Layer 8 of a small transformer language model trained on English Wikipedia (15 layers, counted from 0, width 96). Numbers have three digits each and are written without spaces.
A neuron's activation on a vector x is squared ReLU(weights . x), where the dot is the dot product.

Input weights of the MLP neurons that the questions are about. A number n stands for (n - 500) times 0.0013.
n20: 558551433634486527605455521410651635213393414596496536549431210651387251633625515598441446626323318752619457425719456378504487507527335652399421405444529576552366523218568512574638421736551515455662582403592402446435655486535611516332513580469728369416517421337472638518520386532506524326
n26: 416421400637553552592384522543497531487650473390466497443506494452404446494577460421569545495556604545434545363395572533443305454449565548516596488566252573509531582566588518557533594389586528566455417510363469542500600457470497486444457527479536622308434499459437423406585435462652474608
n52: 470504174556471445375434391562341594483466655503422597532437524525748706634730529653434721602473376673475195588506390504694500687512348547524421348362317351709328547464633411465607558502571746375384624376592625595614560514634622404466511456390397467504521321526685776457659704242688411610
n87: 549573634422749538587511622451576617524470417376455311502511506337260521505657533466228366582444509519557543510545543314620388440461499646417496380589469509586362475448467353401422558742484498582607473521465660404470536496503671616581495569544600420531526543231437513676507449595453562574
n101: 583469415452665252333482524615532506602782314526441580594472321476245323575362512571520341551512519375479384590797559471405347598440368695282538434533377440541536545587504634496701680485545428447547510163727620734396394530609475650370553407452535447689484477351640538577272677576731496733
n113: 511520554510576559420308378529654604408402281545421654557516331429556662577512326659537460516632453683480467698489346474642563475456489800476432494453552404468431390351489388431826594592578526416409341341589415425357535589458353891486515409530803452580515517465518524625501687441471338473
n147: 329475607431419512459430449399634547518424568651410495432546296506547471668497542488375476505616275621422395445573607474392620648816296525602352511624599475415458384366610454508488545736521631485543429197587545381315349219767406966532739556716465326480299548340597457545175758542468537351
n155: 394453512687433452498426631724496532503384479525500745381496536456106337668469585565573321380362562558521372363790483525665628590429472740464607216672181382537688456626511425724538590422594376579776245246376812434417300225540542691381534404646580328476490251425440490556619571426564501640
n161: 375484537508659745477595737501394513393511516603493662338520452518313406559509615403541610407565551444465601564397532402636529502483539624423338553697444540737522402171563405417426452615468575437574424582447539564634496429507455589452608572548461555549297335366628478321614612571502655343
n176: 401600383526446393513506700566447484435520743668533514443429478536384458640491328551533460399375443547490454323631548417405559520396557507309504311612210547553547269495443724648671505505643479826504306474392512596393571531520429479601560276745542614551588437541392489603518508561785558451
n188: 394439351403445438601493562426407637560488583481381486603525477775492531641477560506341467474536443455482290520552624545335356668567421486706512351429366523690493428604607557621611501445661510509442515186512456561317427532685423646586512596469591465474387407429546655631200643481465373460
n191: 521389375583503518351363643559533417450467474556560564650359501681634399757586625639358355352512452582474284590763547558551357694402618598518425495737261257508375540371346409234417555387527504579594508443491442565733293385581431458386522417531472530535591473611452492418590466445508545718
n220: 370697194517610622556646628479382670404666512414420543634586439546263144528571348418419388577240418466477438444547578372592411686593331552583461477560571532465743495581194692384377610296583678576417498427303687414414554291492623617623502446608537334465526109492508381571466639487610439491
n245: 486311345469583478561503629428414573460624423679450428627624483526470345481476557357510522583619464623420568497528716381541518506752591652445387264700531561390637350452482417476625513492449643513526414273548329555710492357409516461381790415363442309390375341797645799506615549371643358537
n251: 180357423549481513508317448406582465384451677718510454478700360428311649716470640604545418496451539596270459602492450394519637690554616373704607526743572619609573501055441591392816405469370552413831195341468725447442452318733646428485353478402431372537279488367550763503393707447485538546
n267: 363541766764356340514492410655571492369650348416394366299381458489416355384524542758448417535505427632383459426594534474563201692632586363469660719424383399594406576341535405407447627700545633652405568541442359573664672356584457526616661553432562604359473485779474345610678688446560375506
n271: 504434582545423516471625499392645381528367558409375449594480508586655485497600314629207540314423473748548500484583424428457514502685341446631198408514465709323428444412462480368615621491456597399613450502257542521695507360586703468443604661418709316318541353367625460683591443474593450346
n279: 480432601616654386446257605788545529458490495480595491356579452627385363748452395713560438479404491366260422544463458416553607517453437649563478483538497294526639486444417488444550655315570436544567363471347640579616478332447610654431476345752520573405458459455530475487749486598402524513
n286: 376586406412618490633595512509486329447590483615466449578360569547227344426443515476362393524527613472517622452522511601483566570595476455423481401521459612434558404496500408424587539532370592700509452547261547438522676356449386545481535303493680441529634382464528613501429522574477405599
n294: 522600471463516616481336666458655416184568722574548411522494485552514462503554221366342610426465427583243465454435623503446398638587591397380442592514515630575645543659415423600467371590358746665566548479297585516565602261509688715441665474545580422457444331297548514225394505460674794413
n296: 462411597577538456662335583630465422565338745524311287387493329706494556697491363547484472399533503589431464606438440490625452671528455781419474646520616479724457567445448568336555858538593446447449246412474359357598649237776540472504432537297764407487567604382656299545670680443511485372
n310: 379586371626477485387535561486466440383501488488447556300655472433279566483538252621429392450495591472376519446553440431649383536482294443535543456412382387528489411593495443506616466433681608590704588455520400425345509557562713435584654651552566607565471425449480625510505583465701303478
n319: 227525556536489245367610443423479313432437586518455576671487459511506519448412587645426501595586408513327482482550505383695582571474376525418610465573475305498668393515406522498369646299485533511778583428330652417373446392475555695414535317704603479680522419483580578563473577300359458357
n336: 511414273558329475416622449505569593346414297508438820616340514508540647429602464417535502556447300588163557432446622610305470561635429577299538473601207358423574534439459528552486484542474547519527432527775381377497591381490638550547394384808576372639282204529489668343565459414508596523
n346: 391361567570527507640490475398654562468488504562472552610557350469613437745521453778639393413539341470467492422655365604536377414493485511526532476334513511447507391294351407492659651617512433474452523452598507550444649418652458543345479443615513621563501476588565643525480429491652393505
n352: 409303672363618421374450430522701402336475517423475682584427434561540426467601337808713645568604495659212387437428536275357517662346598488384671452474284481450571437563504639509573488542493509640659563052346492500402616391487393592407627470724668580408528565544534586459432585373401411351
n354: 535414447450601571560537520506529514511383502760357258562447495362529482610529529355502589395449345520463554485608639511334571525479580613515340377757647433429560516372600437426468619435473424646611546475464512520607617529546593654412390263531598397460516546526574598401440554475373546445
n377: 429475385480594511385326657482527463527523375584453505375491571716432468669587454561485412432597527594378558449637332399662305542390429486537568570581539619565451487448428445433409491444575551387674573378332313555538514491557470581498534600460556530263610508584648480492376533445619326647

Each question shows a token from some text and the vector x that enters the MLP there. A number n stands for (n - 500) times 0.0093.

"ade": 396604463335415522522600622401550444522537609542555586441518699472426515276562428489551358391396684526406703629565502488528541372443462505587579542547575492591491679703475614604428362550381310246540550561379497436415391710330505282457295405545454586744475509624605455598462515473466496497
The most active neuron and its activation: n319, at about 0.27

" c": 504584481447585406467421489641362575630480629172641510431562607460590449497437451392521464521688603461689503321418446566554565519463409538473551473531430414536540657595486416608544416498488375293623781489511690508459458646281496377442557270506412648559644521388596519539340503478484424504
The neuron with the highest activation: n101

"ill": 640565573525374448558513397424508578614512361487547485660463603617480672224520507394572372452532695525662664469508464469467514428384637412513674483502372555460425495683646477596513387501450344508453571277570481408365425610279615298548611503519611546697560543525269568555509270261447475554
The most active neuron and its activation: n336, at about 0.18

" 4": 503574571401434596566422417535501450405416450415710339570508719465677599645288531540580537331478685572573802432322421633512498342501398531473447566448585457457453603573542515537465514418460358450208543640579536611444564524320426466535572401691452425478560543580453524403499563497554493457
The most active neuron and its activation: n346, at about 0.0035

"al": 454536496408439487501537450382364511577437528465610475427535683598426522411401427491700422476476641476503704513303487563740505390445362485484601594443471422554543406843545560553445414441458298381494655465460495634388490613204607246615466535577605473451519632483629542512527488446573369578
The most active neuron and its activation: n310, at about 5.7

"-": 479497524514502461516388439469444549519453436438873482451522590572478489659304438586573469478478880498624602457398520657509477355541521563560438560482542508563441399674489392514302468425494396362447487502423529543477565472203573441562552537567397600450586514576513418359620475466580404556
The most active neuron and its activation: n279, at about 3.5

" for": 462540560389499434411594430483411518668442610434698449389500676367542593456378565462698479459561573486493518406494530535429590265587436459578553465459447651453451416564615403732508440578447149487637578562526611340493452580502510524525536619400465452584479435482497577640412439527485465517
The neuron with the highest activation: n155

" their": 588480519476499386367594515534299459594468558424798436488490682430468518556250456506703345497551519549450448623573477609547516431466452580607566597436600486524490613604630428566561469422564172437347524552407569563539525474557546370508559423446308548529511490476533491563463524361553540504
Which three neurons fire most, strongest first? n101, n279, n155

" fre": 460574482537422519291468474485402505710456616346356376527688654538617638597450621508524657538570613540501590577511433636481582420603445357642461455511470367558363664530657489486476411427351364315679566601444614406510440484404432244449451593548278503497408445428665488686443528437448558561
The most active neuron and its activation: n52, at about 7.2

"it": 549429455367335443417557430440444672492498614614466493695480610517450551519467417275647542462476570504659778584455562534569549414438363511515442417453653427466595574582522566608523480464314328409533546461541338554602387553169449464404576563471556572669409593732589426599453272473459559466
The most active neuron and its activation: n245, at about 4

" rest": 477467537468292367578487410682543486676484501364553367526514723413627544648434594369344425448641476453610663575728451530578481506473464460748425487352419448549372656551591478553316428375434280503480668783625583409543430567392495487555466534470362482560520420429505342664517494498575618439
Which three neurons fire most, strongest first? n87, n191, n271

" includ": 541551360599378260431503487442463385743504526454534320543447662518538501632362476600585482524504673362734495553520571741514609447605480512580507535528374528498406672615543516503488425379411285413553626462538546516467364522458532298383507551418346558598491418641309379658581472505600422525
The neuron with the highest activation: n191

" Wal": 565641609513275490462545240604491405537492443458511462516582812541558635483411641543515446498622579515457709559472559487386672331513652378448483384494549642359509531469614446517380358526374354404523512498283478329579544611364471431494400679450412556658421333522583674681388359477606552487
Which two neurons fire most, strongest first? n271, n286

" B": 657599554685395460432511371749494524544474419343633553398546571474539504447470549529546376561461511423488788393451440529588483300416426465514464477593470506423383391596593459543297459619326412334420706603505501511462555618136448488556595413706517521637577566577456595484496471518433583470
The neuron with the highest activation: n336

"ated": 534545565211408458661538663550428464539452652410681451410523470565502554437446536429635366410449686383511752556483502544553619414459439523604474576553614627446649598522495572478452525429462167429498525459483612495498417523403500506408463540314460407485503509404595438634373502554532533566
The neuron with the highest activation: n296

" s": 545493561505466428363514488544463564613440442414637594499549693387604513587442357627608592626478535558496402534645516498515626474451624400442566301423507391622535529659543499585499323431454345481590799424272578508416486481332476346359612501646439629547565751543415365517402361256386469423
The neuron with the highest activation: n352

"ce": 373551479294278520411499480489371493585403649549451541570512645452328583515540463566505324400656661478632668540516392562520577462410510381574438505468682520690621653553491577549612421452379291251650474559470563398493444686298478297334465480472521494648578548528562519601356529554548669546
The most active neuron and its activation: n251, at about 5.9

" reg": 562405488454418470531446369585431612690470669268517385553478719630631438612350525359501397586697525526540559577487555720380541499320508622544614389363559354567452597539641501539539544453451398515595719461402632400496394705408508326509472498434329605484442513468522516538394552629440186473
Which two neurons fire most, strongest first? n188, n52

" 2nd": 556546517505458616551461443541474379398469344525694487600517482509713403611484493461551484421430604461430622475556374499568654344381497422708399538652602443426433829511730526599574554477393231363397616486602561468463510642371526321484338399536416427470541500422483432469629559566559460496
The neuron with the highest activation: n354

"e": 465518475536479407524437267540458400479446442465643534445551621542568429450376536825621506523528784552533606471481556626554456457514510531394435466512468457590517427635574551452317580267503366217628503573612417686509566422181528219493501518599354615454574583616524380394676584435477535458
The most active neuron and its activation: n279, at about 3.1

"D": 547515631464374543667500479423589369654501559420511460568623293436764504424422476446410501500590651515668797499436432510605639312495497477574653381520551563473501523389621480419505559654431325577438523565356563467365394703290408493461415528440487447588610455536248624508521432507343523549
Which three neurons fire most, strongest first? n87, n113, n286

" Br": 535561578614369517504578464603457388357549382288534495476478665623730495510516524391553467594488634542327761432425468505395531293387500502559572546599469464460473696611545592675384437496420426583448516556597483298405457622244509385531319591579420594558571643537341579571340435294520532524
Which two neurons fire most, strongest first? n336, n26

" F": 572517508537446543551514552546344615660613524262555555407598667537637654383375563311553487536367559456399780433560452501593626313503444613426549383534440473456399540669566413652582524599371353411556516706504430393521512463154451456344502545550505375607590557501442443511418513521517520560
Which two neurons fire most, strongest first? n336, n87

"rom": 405468508441662542479540622594486511506320394440542517534516771577457823633469429538602547491446643403686635398656456566428444331494556591665404415430516630617452562345725473555524514295542308233496443607561523486545445341300535373479438430590502536405606550489656431574528399513360402366
Which three neurons fire most, strongest first? n279, n271, n377

"ens": 604513652352310434507433423429408627546436699478472388498533510640494603546256615333479503417587594425695651683575459550388405414492660488460536415376562463702370514382670655449558328462484385620496628574472607503515576649385449383525478734558532560560581539576464478554430321499319462264
The most active neuron and its activation: n188, at about 1.6

"ap": 410478479320467533442545472549545447646564636547477520507536583425591565520450641385441321495634549493699820537608404547398551488471452514840474602559545508439385544440828464323280264508596447407557532610484464366543450621440361448447469539584348534501379555498432469598425443462260557576
The neuron with the highest activation: n147

" organ": 587422643525422421425545372511509405635471447382484370554436643554598485643332565443474474496529555365670525611559432561579621485480580547684657532438445443421455586754627494565535392479449139586440579413535625467472511645405517305566369441499494537465558536578522525576456500351539353482
The neuron with the highest activation: n188

" details": 523531505597373413551582496687488414560520541426535470381528771703392679377540412345599499455536627377543514549628536516545559296367575447453493518447408431625514558722522551451544527561470184573488506551508483444378521536225506275581430587448410552538487638553445486614593456490530484453
Which two neurons fire most, strongest first? n176, n310

" Prov": 545451657532257446499612436289513442617509433364671298534494747555531625591377484489611458593510483439524672477536419626456640363481313470273686570513540497437466728568626439557522498604385446494541661693514479363578434646449616367465343532497322593573374552566526444453451480391416398495
The most active neuron and its activation: n336, at about 0.1

"press": 519500493418406473555431402497411451754385583500456393518497590596581536471389548546509354396478677395632543647501536598598555555516562468562486439391592532636510544567660539447473574427372201362548568320391586580352543536365480433300449579554625446620728494586645428666462538450402398409
The neuron with the highest activation: n296

" 191": 553563519398481606609519468506398532613350551483633426435642726705649585710519636481482407319394624367559597488643455558531527396324489525535547436642473496469514541500493559552448366540435181432448648465474516327432533503457481415500396532480346433535447565619555562553389400533526485492
Which three neurons fire most, strongest first? n377, n188, n191

"\n": 474503474533457440552447498552402519671468479509484522466672671552413419668314463539570447586504867470608606446577499703501535336419490620536517453519388485494478588634507525610368528471470201475568479286490559449462464461376510412475577505569377529511479548502446511261520542597524525491
The neuron with the highest activation: n155

" I": 469514534468505586586475423573374509543389424437516441472567591409424469553395641655462610491526580481591875432549421471545628312503400508642501350356632468442553589538689421449583249443545270532543508626413426580434497516373494409467420469553405557656599468513433773455294619605450549611
The neuron with the highest activation: n286

" Serv": 485546524575432451428573431519567490716522450354361348537538824631605671412491529422514467512493540458597661608526533483451667330362702486395624426495525650542406657618510529574492567606303354489390527669357349492464382668257511413444398576438403440606493524532500476634423444336554392593
The neuron with the highest activation: n87

"aur": 540463587445464456318549560355509484500589387568595517545481571692283459524564542499588412449502647345688701352636446500386561471392473638623560419644654482556416544635564583690368228416457358398420675596560490472437449580325455221522460569410425723496473593496570515618371420353431538599
The neuron with the highest activation: n377

",": 520622481528434337508509502509397532515506385503793476501560675496364430446426482572692568506456749398642534410312576619499531381395487477491550529435355430469541460616523519494402576569444146442541578537522437434488567637347504405590516471567445541515591532421523483562508527469600481476
Which three neurons fire most, strongest first? n176, n26, n310

"n": 562441623299490474647505463543341512469406464401501416516525508375648500492563580451632621623413573524745916489652482540466496476533699418479393382485609649521584496411542518521287279543452477448567593667593531405615345483245375454408512427341443487546497510589372452493459381467480558600
The most active neuron and its activation: n245, at about 0.82

"ino": 531539581308309499494621530443347321484427536587576453484502759487504467373376467364629464414431497374503740466370611502511561407422339421459568484526626600526453616709441660748592487543287390456527695287452475598541418699291563485488518444609557588596571491522550545507398527454452382520
Which three neurons fire most, strongest first? n319, n286, n352

"ion": 466534351473431434521499512513423436620403517524519502433542608697501540472455424626665423395628723445565657569450480591598532459456437457678504410424529462500525571676529551534528583548438120406643589500504458566308565564253433428525451630454521552423539510461589501550443480415498397619
The most active neuron and its activation: n377, at about 3.9

"ant": 638528566364340429396598406434562363505523461515635551510499555550377564405527596534656345478595632393602659425556456542533602349480402481631544480315496454487413614738573593753554378534519283399453642368592624446332471516293554350593501469280555534565578399461482358590521466472514532588
The neuron with the highest activation: n101